Layer 2 of a small transformer language model trained on English Wikipedia (11 layers, counted from 0, width 96).
A neuron's activation on a vector x is GELU(weights . x + bias), where the dot is the dot product.

Input weights of the MLP neurons that the questions are about. A number n stands for n times 0.0026.
n4 (bias -0.091): -46 -187 112 -10 -149 40 21 -54 -315 -145 -11 178 -36 155 216 -58 -35 -29 157 -51 346 -54 191 18 0 -162 -58 17 -95 -12 -162 23 39 -119 -138 153 7 -197 -95 -29 142 -83 -152 33 -115 134 -171 -68 -53 95 -26 -75 237 -65 204 0 141 138 217 39 -50 12 104 68 53 213 -78 -48 43 71 -12 -130 -123 72 -60 -87 50 -74 -11 10 -98 96 325 193 -188 119 -89 148 90 -144 115 -190 92 -75 -219 15
n19 (bias -0.153): -55 -5 110 20 182 60 -58 37 32 9 137 -30 -26 269 -232 5 -14 -47 306 236 -112 440 208 -4 -31 -70 61 222 -34 41 118 -167 -13 -68 -114 -272 -121 -396 -18 98 58 159 -357 -150 -136 -33 -138 -104 203 -229 -53 -272 224 -5 -8 -5 62 12 70 -231 0 -230 83 -63 67 84 -31 -75 -74 -106 197 82 -79 -47 203 -75 127 -69 -94 -140 -25 182 66 -78 163 -64 -79 131 -120 -70 -100 60 44 85 -93 477
n29 (bias -0.181): 98 19 -272 -20 51 70 -85 192 -15 65 -33 130 -200 -37 210 11 19 -21 -127 107 35 30 89 -14 257 108 -117 129 96 -142 -81 -227 148 123 165 78 96 -225 85 119 -22 155 -134 80 69 -64 167 -93 -28 -30 -29 103 -7 -45 94 169 25 -61 -127 -183 -139 -72 22 -96 -148 244 104 -166 -140 -73 -139 -18 0 -81 -142 16 -11 -326 0 -109 -46 75 -4 103 -260 -210 -44 -98 106 95 -26 83 -165 -14 -45 -258
n34 (bias -0.204): -125 -80 -57 67 215 -73 0 87 54 27 -79 -10 -239 -162 13 -380 57 32 -64 -31 147 134 -52 51 90 134 -61 129 192 -44 24 -74 -49 128 134 150 41 -31 117 125 -130 0 -45 -12 -19 -50 68 71 87 12 -102 -100 153 22 -90 203 -120 90 -74 92 -126 -117 21 -132 37 42 79 -120 -104 6 10 26 -84 111 -98 -41 137 -218 -31 -63 28 34 0 65 67 -50 39 -31 55 24 37 -98 96 -108 -98 -63
n43 (bias -0.160): -15 65 -140 28 -101 300 -85 19 8 -34 53 50 29 35 28 102 -90 -18 71 90 107 -43 -68 -74 -26 33 -38 80 -110 50 -90 19 234 36 43 -77 73 -236 -389 43 8 171 370 142 84 38 106 177 -50 183 280 -4 41 19 115 -215 -213 -70 88 -82 -13 -153 82 202 -129 -19 52 71 -94 -79 -131 98 56 36 -39 -158 -89 -208 106 37 -303 -154 -183 -33 162 -124 -41 90 -38 260 -39 -102 119 -65 -86 -150
n45 (bias -0.120): -104 188 -16 -167 58 153 -34 101 -3 27 -144 85 -109 -39 26 -48 -112 -95 79 135 -248 -19 -52 -21 -88 -79 17 -28 -93 60 206 100 -78 -138 54 99 36 99 -16 -94 -165 12 49 -91 16 -62 259 -20 -29 -133 -3 -28 -82 -44 85 158 -94 -111 -78 58 82 105 39 -16 -183 -49 50 148 10 -37 -193 56 73 35 -44 -25 241 -41 180 78 -108 -6 101 45 67 -107 3 -79 6 198 -88 70 -172 41 -121 -159
n46 (bias -0.116): 18 72 -129 -203 202 31 -37 -95 -136 -35 -46 -114 -113 98 227 -70 -92 147 25 -8 153 286 26 -70 -137 -24 -10 -112 17 22 94 54 37 55 -29 -137 173 298 36 -7 -127 -154 -53 268 -15 -212 128 26 14 0 4 -25 98 -142 -27 141 -120 -69 -173 -34 -92 -188 151 -162 -50 53 101 7 -7 99 92 48 134 -102 138 -187 29 -207 -248 -39 -64 120 -68 -274 67 -80 7 85 121 105 62 118 -52 7 -137 14
n64 (bias -0.169): -104 28 17 23 -19 76 -92 -34 -23 0 -145 94 -37 -40 67 17 65 143 259 -121 55 99 -26 -134 68 92 30 -157 -85 -90 44 86 57 139 -62 -3 -16 -114 -33 65 57 -93 43 -35 -35 53 152 12 96 -80 141 135 103 79 39 -53 128 33 -122 -129 -58 -33 -76 61 -33 106 9 -95 60 -36 83 3 -68 -89 18 -171 -188 88 155 -69 -109 3 -81 -75 52 -163 84 -139 -107 -109 93 142 -3 -45 62 112
n67 (bias -0.133): -11 -197 -11 -13 77 34 -93 6 137 -167 19 79 -21 3 21 32 -155 3 5 -94 107 -48 -44 84 63 -41 23 -110 52 -54 -85 -20 -67 -143 -11 157 -48 92 123 45 27 -11 -85 -142 154 -61 54 -18 100 -11 -19 -69 0 113 279 -205 200 8 105 -26 -164 -52 -95 -25 -86 66 10 57 -6 -8 -188 163 22 93 -97 -52 147 -23 50 80 59 -113 12 140 182 -57 -22 -97 6 31 -127 -63 -35 -87 -7 99
n88 (bias -0.080): -168 -12 136 -22 -26 -87 181 36 -106 -12 18 -172 -53 19 103 98 -12 -39 128 -33 -31 -21 -47 -164 -133 107 180 -30 33 -6 -39 -86 -50 -22 39 -35 80 -3 -169 8 210 -96 70 -105 -105 40 -40 6 75 133 -67 65 29 0 249 -3 -73 35 -43 -58 69 -87 -142 -47 -124 -55 144 95 -37 -123 -121 229 -67 104 11 -86 -72 292 -53 -53 -179 -39 118 -26 -37 6 154 8 62 -7 -12 70 127 -36 -123 -6
n107 (bias -0.079): 155 50 -139 15 -75 28 -37 118 78 -78 -131 131 41 163 -14 -85 17 -19 105 264 28 20 17 -48 163 -29 -24 -82 -121 101 -84 150 -272 91 71 -56 262 -40 40 -72 -193 67 -114 3 17 129 70 101 147 -196 -140 59 -91 71 -9 7 26 -237 -198 -80 -73 32 39 -23 -33 -69 102 -58 -78 275 -174 22 65 -9 97 -94 151 -31 3 -59 -104 -91 -121 147 0 84 -117 -60 72 137 -20 -99 -158 -69 103 114
n110 (bias -0.110): -133 -59 -120 -47 -112 141 102 -42 124 -196 92 132 75 69 124 -46 -57 -53 115 19 -147 7 174 -47 -108 -84 -50 -51 -183 -45 51 -90 -58 -65 -91 172 -235 138 131 166 14 -76 41 152 0 -25 -89 40 6 -159 -64 -222 114 35 117 66 57 98 -4 -276 -4 -187 -148 -14 203 81 218 -145 -57 -221 181 3 -152 -29 39 -131 38 25 45 65 278 45 90 -7 -57 105 -129 -3 -72 73 38 -173 60 82 -95 85
n115 (bias -0.116): -16 67 -36 3 12 -184 59 142 39 -118 31 -63 9 216 -57 -140 -88 163 0 138 69 39 -10 -92 -59 -43 -187 52 -77 19 72 112 -88 -129 -187 13 70 -44 114 135 56 176 -230 193 56 109 -21 77 42 -92 -199 16 105 74 66 20 -31 75 -79 -68 -25 -14 -223 54 76 91 -168 77 -293 -84 -54 79 -75 69 -27 -39 -22 -147 0 -68 -7 16 -53 131 85 -116 -28 -116 220 -14 -161 33 -93 -45 -52 87
n148 (bias -0.161): 109 3 89 71 -117 206 -8 9 -24 -128 -122 -73 -33 -47 49 65 -18 -22 97 -158 -36 -224 115 -168 20 -84 -24 85 32 -44 -8 198 -5 132 21 129 -47 179 -64 30 -46 74 -31 68 -112 55 -14 -15 65 -58 8 -29 -6 64 -90 111 -122 -3 -57 105 -48 72 -116 119 89 -77 -74 -87 65 -6 -56 -182 -218 -112 -24 -54 -111 -181 -170 49 -162 123 69 86 84 29 111 -26 29 16 26 210 37 -129 47 -148
n177 (bias -0.201): 128 -301 -68 18 302 52 -25 160 -93 -162 -8 34 -56 121 -153 8 278 -183 162 -351 4 112 165 19 -96 4 -110 104 -139 -104 24 -146 91 0 -115 142 178 -51 55 263 286 -11 -65 -4 33 0 45 -17 -159 -228 146 -109 50 183 52 96 -35 22 -271 -220 -109 -120 46 16 74 77 168 -111 -173 -221 -17 -26 -108 -130 63 101 -36 113 -114 -88 79 -80 -57 -201 16 56 -12 -154 51 40 -36 197 -38 100 -166 4
n199 (bias -0.153): 92 -38 -80 -3 157 -47 81 -121 -163 -37 -3 17 -119 14 -102 51 96 18 -37 -24 78 29 3 -39 101 9 -85 -6 -67 32 -79 -38 -26 119 89 -89 -21 9 0 -109 -108 27 43 -77 -10 -74 30 76 170 -9 -15 3 -122 -22 -94 -186 31 177 98 -128 -131 31 152 -238 271 40 115 171 22 6 -211 51 141 -71 21 -47 170 180 -106 -11 203 -108 39 154 -132 155 31 77 34 35 -13 -292 -137 163 -111 -40
n217 (bias -0.153): -48 -104 -49 22 -137 -98 -44 -73 -277 141 16 152 83 32 34 -20 33 0 31 -36 363 -206 88 -62 35 -340 -97 -22 52 -20 -101 -124 0 -271 52 105 46 -36 -270 101 333 -178 -156 -226 -141 90 -57 -42 -22 179 280 87 -167 93 64 -4 -156 185 232 0 -360 125 -19 -111 -20 20 -51 -16 -53 43 89 80 -156 -53 -22 -46 64 4 -67 -11 120 274 145 -42 181 64 4 -29 67 13 157 -8 128 -113 -158 78
n231 (bias -0.074): 39 -16 137 -35 50 -64 -18 75 144 -176 -224 -214 -58 15 196 -66 39 9 -22 29 -70 -169 -13 47 -16 -87 6 -35 48 55 109 151 -57 176 -29 -27 28 10 115 121 -35 -40 135 6 97 99 37 30 141 -106 82 41 137 78 112 143 -22 3 -154 -125 110 -226 169 -330 61 -91 33 -3 -56 -170 92 52 -16 -64 -3 -99 100 33 192 -117 -82 71 20 28 -17 -191 -91 -9 -187 32 -211 -154 -121 -79 77 75
n263 (bias -0.110): -86 -43 -52 99 146 189 73 -3 -90 55 -125 -90 -50 84 -28 93 112 -35 -138 80 14 -122 -206 -131 8 5 125 46 -42 -35 -95 5 7 -5 -46 143 59 16 -16 -110 89 -66 130 99 61 0 43 -31 2 -172 -29 84 145 129 100 56 8 0 -122 -32 -12 78 62 -34 13 16 -48 -44 -226 24 -133 -53 -34 -103 5 7 19 -65 93 31 95 -64 0 8 85 22 -112 -217 -53 18 113 -210 88 3 50 26
n268 (bias -0.124): -65 32 15 -10 105 -47 -53 4 -77 -241 98 191 -61 55 180 128 -99 -75 -35 84 85 -199 52 -45 125 -42 -107 -78 -123 -130 47 -93 -10 51 -144 147 -7 -89 -28 84 347 31 -80 129 -37 119 -14 30 127 28 -167 -120 101 -58 54 -15 -293 55 126 99 -110 43 163 -142 7 -137 137 -160 33 84 145 -289 -122 -98 -157 6 -54 -172 128 -35 92 137 22 48 -107 -58 94 -142 -11 24 32 113 176 -287 -31 -112
n280 (bias -0.138): -61 -202 -26 85 -155 -219 -4 -100 280 88 256 -248 97 -43 -211 -158 -4 8 25 229 88 87 354 157 -100 79 8 70 -4 208 -60 -81 167 -89 147 154 -57 -196 68 -20 34 244 -75 38 9 159 -90 -229 92 13 113 -63 -246 9 -44 23 67 82 71 12 85 -176 42 30 47 -160 -73 150 -131 55 -210 61 38 -113 8 -166 -43 13 -89 -65 -76 216 13 -86 168 376 -188 -124 156 5 173 -372 -295 137 -33 214
n295 (bias -0.141): 53 120 264 -41 -55 -33 13 131 4 -27 151 42 -66 92 261 119 -176 76 52 -180 167 -117 48 -142 -120 -92 181 45 -49 -42 -107 7 165 -93 294 100 -212 -80 -52 -7 38 -33 38 -75 -44 0 -3 15 200 91 38 -176 -65 39 175 -137 -226 198 204 49 19 34 177 98 56 -148 -86 0 29 -83 -97 80 -137 46 10 31 -106 4 -73 16 -117 -21 128 64 -137 4 -147 -114 -128 172 -131 72 -173 -46 -75 -209
n307 (bias -0.217): -172 -68 -62 -74 250 -164 -13 72 -167 180 180 197 -190 68 -29 52 -10 126 80 4 -109 -59 -64 59 -50 -119 49 -96 -63 -3 44 -20 -13 48 82 86 -127 122 -112 -13 -97 255 -123 -40 -166 107 94 -93 19 -44 0 -121 -73 -258 3 -18 -96 77 21 95 -236 66 -7 7 20 63 -14 89 108 -77 -156 -3 -37 100 -76 -39 -44 170 -71 27 110 -367 106 186 217 -82 -56 117 -107 34 -34 -160 10 -22 117 103
n309 (bias -0.114): 7 133 -76 163 -83 10 28 -72 -76 -222 -27 218 -106 70 21 132 -21 -97 23 -38 -60 -100 28 -239 -60 -72 -64 0 60 -24 186 -41 -47 13 -38 -86 26 149 159 45 -106 39 -189 93 78 -107 120 206 48 152 338 20 33 3 115 90 53 93 -106 -101 -105 125 148 -128 199 220 231 -92 66 113 -14 -13 0 -183 -10 -128 0 49 -115 24 -19 21 -162 52 66 -89 13 25 -90 -117 -24 -73 122 141 -82 166
n310 (bias -0.090): -3 7 -23 41 144 -34 -93 -59 77 -3 -131 25 -46 -74 65 -180 -107 105 131 127 195 79 143 -217 3 183 -59 -270 -70 250 -57 7 -21 160 -184 -117 62 -198 -81 64 102 -28 -178 -10 -176 -47 -50 99 -49 -6 -13 3 -82 -79 205 -273 35 50 -41 15 -47 -46 -22 -107 149 -96 -19 161 70 22 -45 -81 -105 3 -67 -40 170 -30 71 49 -33 -59 234 47 13 56 -124 -112 -100 192 -20 87 -101 -65 56 3
n323 (bias -0.165): -45 -79 157 -103 40 -140 -41 -64 -90 -117 -9 -45 80 -3 287 -48 125 119 123 -4 75 -64 -30 55 -120 201 -34 3 76 44 8 -158 0 54 92 63 48 13 -16 -171 -96 15 -95 -18 -134 173 -51 -13 50 31 43 -84 -80 118 192 253 -104 -26 -85 -12 -125 -3 -208 75 16 -120 62 -73 13 -15 161 102 -62 89 -132 -3 95 0 119 -53 42 127 69 36 -23 70 -132 -154 202 -182 -25 42 -61 -229 19 -212
n336 (bias -0.151): -70 -189 -51 -28 -62 39 -14 -57 99 43 163 -34 39 11 -43 -81 106 74 77 -35 -26 92 158 130 -43 -37 11 -109 178 16 -93 -38 6 95 79 40 -178 110 -63 59 -22 -84 -43 -55 111 26 -123 -66 -38 97 34 -146 -70 -136 157 -130 3 57 186 -85 222 112 -3 6 166 22 3 -37 -231 46 -77 -63 37 -116 -50 33 291 39 56 -61 -161 -73 -121 -45 6 82 -307 -23 68 81 168 -29 55 -139 -151 209
n355 (bias -0.116): -3 -78 26 94 -76 86 -86 -200 43 -82 108 78 -58 23 58 0 -30 107 -22 104 47 29 176 -153 -170 -3 -15 118 222 147 37 262 -141 -76 114 133 -6 -42 -64 30 -6 169 -79 6 10 90 -130 -47 -181 -26 -57 -67 41 -95 140 -92 -38 79 -67 -207 -192 -308 204 -261 35 63 88 -113 60 -48 -90 -58 -88 -76 63 68 -36 119 -10 40 79 -68 -7 47 -10 192 35 38 194 86 62 -116 44 -113 -3 -25
n362 (bias -0.189): 103 -140 87 25 -40 61 122 76 70 -127 10 -56 -74 9 -21 -14 -136 42 244 -53 -4 -3 -221 -109 17 -46 -95 -43 47 -65 -154 61 -170 48 -175 0 -144 20 -146 -74 -10 -52 -10 -60 -85 138 33 21 102 207 7 -94 295 0 -38 202 110 90 14 126 150 59 -225 -48 17 40 -35 -86 101 -161 4 321 -100 -119 -57 -234 69 -35 122 64 -125 -69 -35 -78 42 7 70 -59 -71 -167 144 289 -13 -39 -53 -107
n376 (bias -0.152): -82 -6 41 -107 256 41 60 35 -117 64 -30 118 -170 14 13 229 76 -53 137 52 10 -101 -39 -180 -100 15 22 48 26 -110 22 -103 37 -135 41 -20 59 -62 19 -222 -21 -3 -288 55 -116 8 -101 -33 32 -12 -48 104 -187 100 216 -69 24 31 -81 133 -147 94 18 9 210 -94 -42 -18 -146 -46 -202 83 -303 26 -148 117 34 -3 40 52 -10 34 32 33 48 179 -21 37 -37 -17 34 -48 15 -82 72 27

Each question shows a token from some text and the vector x that enters the MLP there. A number n stands for n times 0.0092.

"ing": 70 16 -27 -52 1 -152 -73 17 -142 -77 64 15 172 -280 -129 7 10 -33 -97 81 -89 -58 -69 184 128 26 159 134 -13 -65 -27 63 -35 20 58 77 -91 -56 35 58 40 17 75 23 -32 -193 77 -58 -51 193 -80 20 140 -39 -19 -8 78 115 -88 1 -40 -91 -12 97 10 40 -147 21 -57 112 38 -1 76 -113 55 140 -39 95 17 24 -136 -2 14 11 -2 13 1 49 -30 79 -71 114 -38 -24 111 -33
The neuron with the highest activation: n29

"\n\n": -36 -102 -19 0 4 -190 4 16 -108 -47 14 79 253 -168 -125 -51 -45 -76 -63 155 -54 -63 90 124 112 65 28 153 30 -121 -19 25 -14 -54 13 -32 -130 4 32 -43 47 -121 114 -21 -71 10 29 -49 -60 186 -35 67 183 -15 33 8 104 52 -94 -13 -48 -101 -11 43 156 -24 -145 90 -22 106 66 6 23 26 51 22 -34 53 -113 106 -124 -2 72 -39 -47 -20 -146 146 -37 115 -53 48 8 -19 54 17
The two highest activations, in order: n4, n280

" g": 19 2 9 -2 -5 -230 58 44 -89 -61 64 112 164 -86 -119 -4 -42 -74 -53 78 -189 -126 -53 133 -6 184 147 195 -26 -144 -40 176 -2 -1 -53 62 -46 70 17 -36 -65 -103 47 1 -5 -74 0 -58 31 161 -94 17 -6 82 54 79 -11 71 -87 -30 -13 -76 50 20 -53 83 -223 60 -65 65 68 -5 -52 -4 67 154 -16 84 -54 69 -87 -2 100 -48 9 79 -46 73 -14 55 -61 19 -140 -18 246 -95
The neuron with the highest activation: n295

" Comedy": 2 -50 -11 26 54 -222 -42 -11 -106 -65 65 24 195 -210 -83 122 37 28 -58 97 -9 -92 5 97 88 112 173 191 -73 -115 -66 36 3 -11 -26 35 -80 38 53 124 49 -101 -1 -94 -89 -176 10 141 -81 86 -95 109 97 57 23 -102 73 100 -81 144 -28 -105 -8 45 10 111 -220 96 -85 157 60 -55 31 -86 25 195 -63 4 -93 61 -134 -1 1 -69 9 37 9 -11 -52 62 -20 35 14 -35 1 -15
The two highest activations, in order: n217, n263

" they": -8 -87 -92 19 17 -112 94 3 -48 -66 8 35 205 -195 -125 -31 -45 -59 -120 58 -59 -85 -37 103 8 82 112 182 43 -57 -4 143 60 -89 48 5 -39 2 18 96 -2 -120 1 34 -20 -31 23 54 -123 251 -120 12 83 -51 -61 31 100 -4 -60 -9 -64 -176 79 108 46 30 -111 -4 -40 74 92 24 -56 -64 82 78 -107 77 27 52 -148 -5 34 -6 -24 120 -51 75 -40 127 57 49 -1 -10 160 -99
The most active neuron and its activation: n355, at about 1.9

" 0": 26 -50 64 -33 65 -169 -53 47 -126 -56 -66 21 321 -184 -97 20 -102 61 -121 78 -204 -111 32 29 106 142 165 125 -79 -52 -142 59 -42 -50 -31 -33 -44 63 89 82 -38 -86 76 -10 -27 -73 57 12 -73 138 -58 101 -31 -29 -20 94 55 -34 -92 100 -97 -125 92 93 142 17 -227 23 -4 72 10 56 47 18 -22 137 -65 35 -126 19 -58 76 132 -44 -59 60 6 55 -8 80 -124 81 4 41 76 -1
The neuron with the highest activation: n148

"\n": -37 -7 -94 -28 22 -163 12 30 -102 -85 42 -4 245 -92 -148 -52 -31 -20 -84 72 -102 -84 -1 92 132 54 166 133 16 -136 49 -58 6 -99 -30 18 -52 -12 102 -32 31 -113 110 34 -53 49 55 -17 -61 49 -40 124 137 -40 56 37 63 8 -129 -22 -13 -114 -4 81 160 -43 -169 7 -48 88 98 9 28 -31 22 85 -140 40 -131 54 -144 -3 109 62 -42 65 4 139 17 152 -22 52 24 63 25 -47
The three highest activations, in order: n88, n280, n115

" less": 27 0 -31 -109 125 -85 73 -48 -65 -103 37 25 285 -237 -126 38 -60 17 -21 112 -60 -135 -22 163 40 6 284 78 -2 -162 -50 49 -45 -74 3 -4 -73 46 -2 115 104 32 111 -59 55 -23 2 71 -84 188 -60 130 100 -27 -63 28 59 133 -99 -60 -78 -70 87 54 -42 -42 -130 -70 -40 111 61 24 -6 -94 -92 -23 -129 72 8 71 -84 -17 27 1 -48 76 -3 -19 -14 21 -40 60 31 -24 89 0
The three highest activations, in order: n268, n88, n263

" However": 13 -67 -96 -50 17 -107 -12 -44 -123 -51 60 13 223 -185 -134 20 -72 -1 -86 74 -38 -94 -34 75 173 -90 212 112 40 -89 -25 38 -3 -47 -18 -51 -54 26 8 52 39 -22 93 -20 20 -105 63 92 -52 215 -93 21 93 -36 -46 78 77 -23 -72 -48 -57 -184 81 38 94 -7 9 114 10 152 20 -9 -42 -39 -16 134 -104 19 31 49 -165 46 -36 46 -9 54 -37 97 -37 107 47 97 88 57 -55 -19
The neuron with the highest activation: n43

" same": 138 -60 13 -33 45 -123 44 -80 -118 -74 -20 -28 271 -188 -122 -35 -57 15 -30 105 -135 -74 -129 59 -49 73 258 56 -55 -75 24 9 32 -40 80 -52 -62 4 71 19 38 -65 74 -43 18 -55 -15 106 -25 163 -88 105 88 25 -78 52 113 102 -87 96 -105 -116 1 87 8 40 -133 -27 -10 90 69 -9 -128 -23 -10 -11 -80 45 60 18 -154 12 35 -74 -50 -8 -5 193 -4 111 13 72 52 117 76 57
The neuron with the highest activation: n88

" a": 44 -23 14 4 70 -256 -45 23 -112 18 51 75 175 -296 -109 -18 -95 38 -27 84 -134 -90 -30 187 -91 57 104 91 -104 -126 -51 68 20 14 12 -1 -110 45 124 50 -18 -121 94 54 -80 -26 64 4 -86 193 -57 77 94 -8 -73 57 94 129 -121 -19 -102 -95 19 62 79 15 -119 22 -94 37 64 10 -35 4 21 -49 -69 41 -31 110 -66 -37 61 -19 -29 -13 -39 95 -15 127 -93 30 -41 77 175 82
The neuron with the highest activation: n307

" (": 48 -33 -62 -42 98 -147 -28 -10 -62 -53 47 83 333 -166 -103 -77 -77 -134 -97 125 -167 -75 39 13 91 45 88 158 -49 -166 -58 -55 -22 -82 47 56 -109 1 -7 53 -14 -208 112 -50 11 -18 27 -97 -50 205 21 6 212 -17 41 3 45 -38 -111 79 -79 -21 -57 90 63 -29 -128 101 -32 29 84 -45 16 84 10 56 -12 131 -77 101 -66 89 28 2 -102 29 -78 79 -30 80 -33 66 -7 34 140 30
The most active neuron and its activation: n110, at about 0.22

" changed": 152 -9 -45 -95 47 -197 -83 -102 -156 -39 0 41 227 -266 -104 35 -10 33 -72 128 13 -77 -39 38 207 102 168 190 -71 -77 -17 63 -30 -1 -5 3 -65 55 -22 20 62 -85 65 62 9 -124 43 44 14 212 -92 4 34 -14 -6 64 55 66 -108 -35 -42 -99 150 77 116 46 -178 -63 -18 44 -15 20 -120 -49 -20 120 -54 60 6 74 -9 22 -50 -49 -116 71 0 72 -85 76 -10 46 -33 -8 135 -74
The most active neuron and its activation: n199, at about 0.62

"Rou": -2 -38 30 80 62 -135 63 -83 -167 -103 35 101 306 -5 -76 -10 -57 -41 15 33 -72 -106 -12 98 132 -45 5 218 -107 -113 -48 116 11 -87 -45 -84 -112 139 -43 41 -6 -42 93 -3 -42 -184 45 0 21 138 -119 -19 52 73 10 3 142 37 -167 33 -69 -118 102 16 126 18 -246 72 -78 54 -23 0 17 -32 42 230 -75 111 -70 107 -35 -8 21 38 -15 119 -126 65 -30 35 31 8 27 -46 36 -45
The neuron with the highest activation: n4

"ne": 16 57 -56 101 9 -100 59 -59 -33 -115 116 -12 289 -177 -137 -21 -25 23 -61 52 -103 -40 -134 193 -11 100 96 74 6 -45 -106 34 -13 -36 11 -24 -142 -19 98 -20 40 -101 51 -11 -36 -138 -6 -63 -141 226 -97 -4 68 16 -37 39 47 68 -62 70 -33 -135 -44 49 48 -16 -94 35 -44 163 25 -33 -14 1 7 187 -27 83 -35 6 -151 86 50 110 8 54 -44 38 -39 104 -54 86 95 111 67 -2
The most active neuron and its activation: n280, at about 0.93

"ody": 25 2 -56 3 9 -207 -53 -2 -130 -112 38 31 197 -201 -150 -51 64 -51 -13 105 -124 7 -53 113 58 31 187 192 81 -112 -14 64 -42 9 -62 101 -45 -31 -3 28 -56 -110 32 -25 18 -106 8 18 -46 205 -108 44 90 83 -65 -86 51 170 -80 50 -34 -110 5 81 16 63 -152 73 -29 165 59 -32 2 -77 29 192 41 70 -76 40 -128 55 32 -24 -12 -28 56 8 23 77 -35 22 -38 68 29 30
The neuron with the highest activation: n34

" on": 42 -23 -74 46 50 -136 38 -3 -122 -37 26 36 165 -283 -138 53 -96 -66 -71 62 -136 -28 -38 102 73 -15 191 117 -8 -106 21 51 -1 13 11 1 -75 -46 84 3 46 -115 101 -28 -32 -91 49 39 104 129 -41 52 126 -73 -5 -18 21 107 -101 40 -86 -75 66 97 75 1 -171 0 -104 78 84 -18 65 -125 -88 97 -59 100 -107 44 -154 9 28 109 70 -34 -145 55 23 84 -29 61 16 49 191 26
The neuron with the highest activation: n307

" fin": 47 -37 67 -26 17 -202 -30 -82 -97 -58 -23 96 284 -169 -69 -3 28 2 -8 61 -43 -63 -34 163 -95 190 72 181 -55 -154 -3 77 -69 -57 65 46 -154 78 74 20 26 -39 34 14 -8 -99 22 66 -100 128 -66 24 32 -7 -86 115 39 -110 -97 9 -72 -125 -116 93 16 29 -348 92 58 103 145 19 -92 -83 43 160 51 126 41 125 -38 5 45 -46 -42 42 -106 65 -44 87 -45 14 -75 -43 126 -5
The neuron with the highest activation: n323

" some": 80 -33 -55 -84 11 -180 -37 33 -79 -74 33 64 215 -291 -96 -29 -54 -102 31 108 -166 -81 32 86 68 -10 118 123 -42 -145 -15 137 32 42 6 19 -44 43 -6 68 4 -97 72 -11 17 -32 32 76 -28 210 -111 85 162 -23 -127 11 113 130 -182 -5 -146 -57 -2 132 -15 -26 -64 -35 -8 129 120 24 -50 -28 68 -64 -58 98 47 138 -91 -58 63 -86 -33 9 20 9 -6 44 -6 20 -7 80 48 -38
The two highest activations, in order: n362, n64

" of": -4 -47 -46 0 129 -138 -9 10 -124 -44 16 33 354 -314 -118 5 -89 -54 -85 92 -109 -35 72 89 7 84 107 138 -114 -38 -10 43 -48 17 80 28 -49 -30 91 -5 83 -99 37 13 -42 -182 21 -37 6 130 -40 11 127 17 33 49 32 62 -156 56 -113 -96 -15 107 93 -56 6 -72 -69 129 81 -48 80 -60 -45 96 -34 149 5 64 -109 14 -2 -10 3 39 -28 138 -72 37 -24 82 -37 14 83 -13
The two highest activations, in order: n177, n280

" uses": 104 -28 -81 -70 -23 -226 -66 -18 -115 -57 90 49 90 -210 -97 3 -8 -59 -185 94 -14 -75 13 143 23 76 103 128 12 -201 89 96 3 -31 -30 66 -57 -1 47 -9 90 -20 6 49 42 -38 17 -3 35 185 -91 -46 34 77 -54 58 42 156 -154 28 9 -162 46 71 93 64 -112 -20 -2 95 84 -14 25 -136 49 73 -90 113 -89 25 -116 45 23 20 -46 39 -27 79 -39 122 -89 70 -16 35 10 -36
The three highest activations, in order: n280, n268, n177

"ander": 45 22 -77 78 63 -229 -47 -34 -107 -103 -4 79 241 -202 -112 -13 44 -5 -76 50 -79 -52 27 111 112 37 172 143 -57 -65 -1 62 -68 47 16 51 -35 37 42 19 -60 -130 -31 38 -21 -239 112 76 -149 28 -90 -30 21 79 -13 2 71 39 -141 23 20 -98 -59 53 32 -100 -203 72 -32 187 77 -67 112 -57 70 148 82 54 -56 78 -115 -13 56 -21 16 -48 23 114 -9 86 -114 40 33 -28 97 15
The neuron with the highest activation: n107

" through": 19 -31 -113 35 3 -124 -3 22 -111 -60 72 21 214 -315 -104 3 -47 -33 -43 108 -85 18 23 100 86 52 105 183 -54 -173 -29 131 -72 20 -7 31 -161 -5 94 59 40 -152 105 -19 -12 -66 33 32 66 142 -97 -6 191 -23 12 27 37 105 -159 74 -106 -93 10 88 46 30 -43 36 -57 33 95 -25 50 -101 -3 117 -21 122 -84 94 -116 -22 -67 -36 -32 -29 -87 31 -51 30 -27 69 23 58 124 21
The neuron with the highest activation: n34

" Fr": 86 28 77 34 81 -192 -15 1 -9 -83 -32 -13 185 -13 -80 -22 -95 -79 -15 134 -160 -141 32 -17 88 -10 188 157 -103 6 44 65 -55 -37 -58 -21 43 60 47 49 25 -158 68 -190 -99 -154 18 17 -36 136 -72 62 69 9 -57 58 43 -27 -152 -42 -105 -80 -49 44 34 57 -275 -2 -58 279 2 34 15 -35 78 12 -49 81 8 103 -91 -12 -33 -4 -10 117 31 129 8 68 18 51 -54 48 181 -86
The two highest activations, in order: n107, n148

" qu": -17 -122 29 -118 71 -150 30 -155 -71 -54 -19 92 276 -94 -82 1 -105 36 0 17 -132 -142 -61 183 2 69 221 123 5 -110 -16 25 -41 -181 21 3 -24 77 68 46 -44 -57 118 -36 -9 -38 117 19 -103 280 -125 -3 6 -60 2 42 42 -45 -140 -85 -84 -89 64 57 94 -43 -109 40 -30 109 106 50 -64 -7 59 99 15 20 30 89 -64 35 77 43 14 124 -24 57 28 91 -73 74 -45 -39 85 -47
The neuron with the highest activation: n323

"ford": -11 14 -41 70 65 -123 -37 -47 -46 -93 62 46 337 -243 -124 7 21 4 -57 122 -85 -103 10 108 156 75 130 175 -20 -24 -22 53 -12 107 5 -39 -45 -2 39 53 -9 -157 38 -46 -77 -253 79 61 -163 -1 -129 70 111 58 -51 -45 90 44 -135 30 -13 -96 -41 54 64 -34 -264 40 19 115 72 -29 58 -77 99 102 62 71 -33 88 -100 10 2 -17 -1 -34 0 -25 -15 62 -30 23 -49 63 96 -86
The most active neuron and its activation: n310, at about 0.28

"-": 49 -16 35 47 31 -65 25 -68 -108 -103 92 88 243 -214 -115 14 -115 -108 -43 64 -187 -37 3 190 19 89 152 93 -11 -134 10 51 -138 -62 52 55 -82 -37 169 -29 6 -153 32 16 -36 -45 51 -44 6 72 -63 67 81 -1 -32 27 94 0 -104 76 -71 -153 -1 62 62 -22 -205 13 -31 65 94 -6 139 17 -11 160 -96 61 -71 54 -128 71 82 17 -6 50 -31 105 -56 100 -25 73 -91 30 110 -1
The neuron with the highest activation: n280

".": -8 -34 -18 136 63 -200 -52 69 -114 -84 98 83 287 -224 -131 -23 -21 -59 -105 111 -71 -31 -4 125 102 42 150 129 -3 -78 -112 85 8 -46 -42 45 -99 23 55 -81 -7 -115 60 -26 -37 -2 11 34 -98 220 -33 45 140 33 12 23 71 18 -8 -14 -74 -88 -14 -28 82 3 -133 132 -27 57 84 -2 -15 -3 -73 85 -11 124 -90 64 -150 28 48 -11 -72 20 -37 77 -55 59 -101 51 -47 6 48 84
The three highest activations, in order: n280, n4, n67